Layer 9 of a small transformer language model trained on English Wikipedia (14 layers, counted from 0, width 64). Numbers have three digits each and are written without spaces.
A neuron adds its activation times its output weights to the MLP's output. To switch it off is to set its activation to zero at one token and run the rest of the model.
A neuron's activation on a vector x is GELU(weights . x), where the dot is the dot product.

Input weights of the MLP neurons that the questions are about. A number n stands for (n - 500) times 0.0015.
n8: 439400437687596349406243703347457452476459565579439405548497481402400647666540378781494392606956699553495286529346533591336507510637602684370619382660314528641507486613370456617638397534383243
n46: 611478642561486425469527488663463575354257393676455375751543491523444482517722323584385477488363612569694482285366448828505544716384533640421388520687541555399343495437614438543475168616588317
n108: 749353605586495296446607388651467786453607395377304550611494412519473694608444517589444440337459581333475595339476788462650474558382332778526594320622187542537305527841456387627174569489482653
n109: 551181822654625497173413563793600283137424594739459392733544578293357764563684217932519145307659977572617558457522448731254278413735622486396662534569490405201163771450786268389447258684552291
n112: 485487396304561491538516738232474664309509309579373405487383289405320642641603704604588644375187605554539567532576521692344662459686560757375671470651525340813704420362348402452425406307685537
n117: 811434483280434364233535490445674531595572366507532329462317721549469735545280412418758666423672659718472547625546365564942469648502091274639335462580504438596652232527528354764330538301668443
n119: 666557449460537490451631591648658469605492347424638327521613582549539451496491553504644395625498716377420468564457659386392549493328434704583712237299377295604786325318342399608188422482415643
n120: 526493603624473340424494566591469452748491486491476547551407236378509544321504756927587357492597285523270179404770675702554483386613400531214395219594301495653554569591438665674529560463382513
n129: 424631572379584627520700700186397428266286501244654209515604481316475880503615330567479336697527491420830336596443795465517292670539731572331573522712537230266511685405313583672298295780518477
n222: 476645449480588873291546449367634237698369504539479237706410402442504384373537747398499327513544393527604375668413637204369370594727732683289550522472572537555536479406589467474375364723282704

Output weights of the MLP neurons that the questions are about. A number n stands for (n - 500) times 0.0009.
n8: 439433498405527545552600539624614543686586472520289361472523450545622451330664537600563472431396688660665547595494267412479568418442591547747604474308569395444186409451498470386463477541562451
n46: 331635460461452314528309437730544356489588461438563352382451510370191515497605410425600585462555694766520367491571526551534519540620572526517556587406458503430369564463537623433533607545408561
n108: 381494429458653577504492571208475621530421541359618524454470475589650548387625372546774314395732425635762445475398506462428648529232364401587237405597667478523441551512551639617445462536498392
n109: 387455449595649363560202585704526397496697283488589368570559340287355640454557417789518395606663897538531560364525402601290454536565641528511714055597519608454068486622600345564715399567445317
n112: 479418478560601527649547505512475351687550412396544580308283424702422333688646453421597471613561487446562723391484267456746342512263541545336578516372406451495596597464497467455485912476377595
n117: 634641519603350515586551477724615354541358640364622515354682546528594522672523490461578510389538577420470549506440024650670732364347524345385447154659457275715561513546511598425645444323221522
n119: 562675517595339539308635355438508601490556487474484718440423582406562469266481490603589610472449459428476387557380597521377429566473422322353477778377493692739448613566599442463715485398510305
n120: 401509491484524558535790547307622386363445505496628663558538410399478655431444485457376364609454573549621585589445416580482741557629332370433624583387521560507306563577221519503439551401446673
n129: 274496395649200370495710425625786670371514467559467643466425477707454301447368497589649378356456558645488450521531480529632703333473261562604512450522631334580631380630503443431479462461493581
n222: 667676525497421458910286583677471490640476552446610282408468422540360509346579596381576583544356323399501466394598597617442464818356485523607460449466405501331545436603532496344676522359458395

Each question names a token from some text and the token that comes next. It shows the vector x that enters the MLP there. A number n stands for (n - 500) times 0.008.

Then comes g, the gradient of the next token's log-probability with respect to the MLP's output, scaled to length 1. A neuron's effect is roughly proportional to its activation times (output weights . g). A number n stands for (n - 500) times 0.001.

" s", then "i"
x: 280373393429482424776572432468657601717726376422370467416568302450529356363657495662542470524609536755628405648553416534327366502540698486610615323562630598611277349542459476598692519263111525
g: 304623608216457575442643544402540347446612404493701509568679324571579716481596649494347728457680420341281396447741282420502543491488551482492505435517834448478467559322299477453587506426660413
Which two neurons, each switched off alone, lower its probability most, in order? n120, n8

"ame", then " d"
x: 226342528329470416836521360491549592876538416595505569256653304515764416535582382463667539455479576622630301532653598441436480539465557418613594305463639472427342559481613416671623508268194415
g: 515617539420327428512695491391396585401328409526451609645505568535246422434422400764318368389555557519732410334267579278641592605492449627536780496386368416653691565538337519632658697434463536
Which neuron, switched off, lowers the next token's probability most? n120

".\n\n", then "H"
x: 327478575383484354762298458624616607661741441422549469462672364450413532608722457533534441624528690568732368462441434560366360521343524497763653254666520612438263415510553433445711355383162394
g: 377637358507489290449606653396464595571265521476550379525421546524466652631515616664763287435663621532437502633284365588393337380520383373560413460556296370686579490593406246518475642621759688
Which neuron, switched off, raises the next token's probability most? n46

"or", then "ld"
x: 341348503258392335598471479514540644840797323503574631544400359593655515659469413435497517597496313643665402630369284438614559574479535277730609295544619504322315402460637575655684375384388548
g: 610448357499540590497236608431470565453313529410650593757443554513741561453410485639626171539700492379419451466512541538495680571639315721353412491472384400566834556480598439317510365484285445
Which neuron, switched off, lowers the next token's probability most? n117

"n", then " b"
x: 452396424375580374641639411495513623768807521469547659408435589529467543761432247350515724583456544490614302534474368368528370495451600300734448324573740535302221530274447555467736481439355640
g: 216418512439766660779305597284512590440458532528473287417666490475513583420521503430483369355468619477616558282753435634367601521503642495579586352670696259642477673551395392510463441337445538
Which neuron, switched off, lowers the next token's probability most? n117

"d", then "ell"
x: 287246361486451470711566326570618536709686431400532546429494238515782553658574503461410627405273456660684304643397552524370488530373607562685525495638722500428116470589548444561621430355306598
g: 381564488478435522430679372386671272428598515689330384503323601402498619456526460516615501533630449663399635262408187540457484568380568670563611740409326512508516435558387493350630712487419867
Which neuron, switched off, lowers the next token's probability most? n46

" to", then " h"
x: 270450446388642378869417444493543582669809529355536621313516362467488432628605357458608548445361681616757455678410471528252379416441561525767673295440573491618186429551566456435655423394399475
g: 644410471575538604406234453496600587385471649696573601398566600533475566274696515435224496488522632125688505637485771688453457488558462398514475325563431310450504630374403451587483649582258482
Which neuron, switched off, raises the next token's probability most? n112

"ad", then "\n"
x: 323519419241502347671366718542592701745633469372367612384496451571546510610553360456351556417521521529633288693549391420411400447548744441682607416456664606412179445576320562792619388385310721
g: 515319548373453641616561420482335514405409493669448545519573528424540447660442562523641509450638814474191610421461399256463370404494331605742365676730352774580452579492546442288349382571586599
Which neuron, switched off, lowers the next token's probability most? n222

" W", then "e"
x: 146412486326496312655518451540641806791666484565569488445551349689569523540637495428460512715468656529588319570373376488318499547431704391587673381556670514410215385521562369584627337309313448
g: 522643423421372475744726821589385541491438582559288417396513746462392613639488524498340613430315549618409479399524498592379521397445600558668635446516638174781369366415380306530495380537516476
Which neuron, switched off, lowers the next token's probability most? n8

"ion", then " of"
x: 389411410516490450800602198505472562802684361462590574514587300648627515492572447349534639497403513711645417412553498516462426438195658388750527382426749463426211480363674363657630324474315572
g: 477548583524444509689518653416547519611590521310303482574667325526236312279375648709541600447351495424466578299672463422633597688399768503702537355391521250555649441506532605526450618315386417
Which neuron, switched off, raises the next token's probability most? n222

" re", then "t"
x: 486516520458490416730460623571596664712815461402461476362536334595415474596598234594507546500457533681780361574510341454325378547324566578648644298452610640500250376445588416557589386329098656
g: 813524383430468465558475365404455433556227627422750513373531541708663681472401617553664374293399649438622386424501335403230498467410454510440508401543516370745547385797584469495690518586519418
Which two neurons, each switched off alone, lower its probability most, in order? n119, n108

"en", then " "
x: 340422512225642365704522470612614722680816429425571514444515554514646638684655468467425523584249496516583382640620428399422321346369416566810440350330622447380346506317552479643677308394317575
g: 588457702301587664409420495352400724684746313400493440458310624359310422287442609621403423634619626427564238525446582436425456441605347698502468573528397676500683584551382569365695456476415666
Which neuron, switched off, lowers the next token's probability most? n119

" re", then "g"
x: 405475611495422382761508527548579620710750451464401429389507329569461398498590337620485569456462427738772432597500290476352407611366562611640680318455627603518249388569660403539636402339052644
g: 353599459310621277491525562513268624506537425500470256619459441393509502472468576681577417256439554741526731469529339591609436505567398553534473728459532684577593728315556674294364383239649561
Which neuron, switched off, lowers the next token's probability most? n46

"ain", then "ed"
x: 597580454245436499851454489605724590659539473363405431392547413603583511620679288437487471321338445496781257574664398256401315558374669496735636497520691453473331558451415509746596327387399531
g: 371790492377625428242679508536553509682375556485459324614429335527435492518403483577327483620419473468373536542621727441567244689375841274476541613626655632474503476262382620481570456442418549
Which neuron, switched off, raises the next token's probability most? n129

" D", then "iv"
x: 290401415445448274739514394526614658689812460453456497393434419689561541361573449453443698706511600653656422466318450536461400533270591478681642410575659649507126459417572405536684399419214486
g: 359446627713535630593369495303397384488596441403328341582362618425370615534354710649523545324797545575439374569504409460610529691387491474425500583268574844495509221480557657583482378389569572
Which neuron, switched off, lowers the next token's probability most? n46

"am", then "p"
x: 485390381389331484662521333523551717746650510543545686209586293549642394349580490693601416448509394615720342563680449243516495545567665371590637386533780611399197444393603420482635312460309531
g: 626565574547280736329707489337568472490511480411328555378590451501485484733445479449600445555543481686652562381393281317401420534720498576422511509573319365901727331404460473494519517649301477
Which neuron, switched off, raises the next token's probability most? n222

"ed", then " the"
x: 173369418475633522749522514643609570778741475364515574471448292513600605680523497397649571406341616558700442563602688390316375413283506506716407377600702385424157409429589476607519428343362453
g: 402550547349501604465517562640526438418544748594407430453591763416370612593468551221617275450341447346573348512536563569549440498436579563385557394483457555705462200768289607388835541361571520
Which neuron, switched off, raises the next token's probability most? n108

"b", then "us"
x: 163452347394483512800546434598574576690635500426481469332309476552497292355663664567456627432421487632693296676551313406321530574587670450694686256530609449380241571617569636538612533341305567
g: 562640651417553640453651436577446454461584310622306511475454617401641536370566458570502376482388521277579761385460586164689417752371296624515524368653622455480556550509228529397581687593469291
Which neuron, switched off, raises the next token's probability most? n112

"z", then "z"
x: 354395424293252503681758416601464656733662568336513502369448193480528547514628781421390400461343547574590561570484561490370333507314640434732622555613674547375141447576551534605663410380460586
g: 438732260734584512564563616404515634411598675383595529328399535277681583458531482471420271506269519428324662564361484661556605677383380474507646697460510233448398575329712430373495467562496627
Which neuron, switched off, lowers the next token's probability most? n108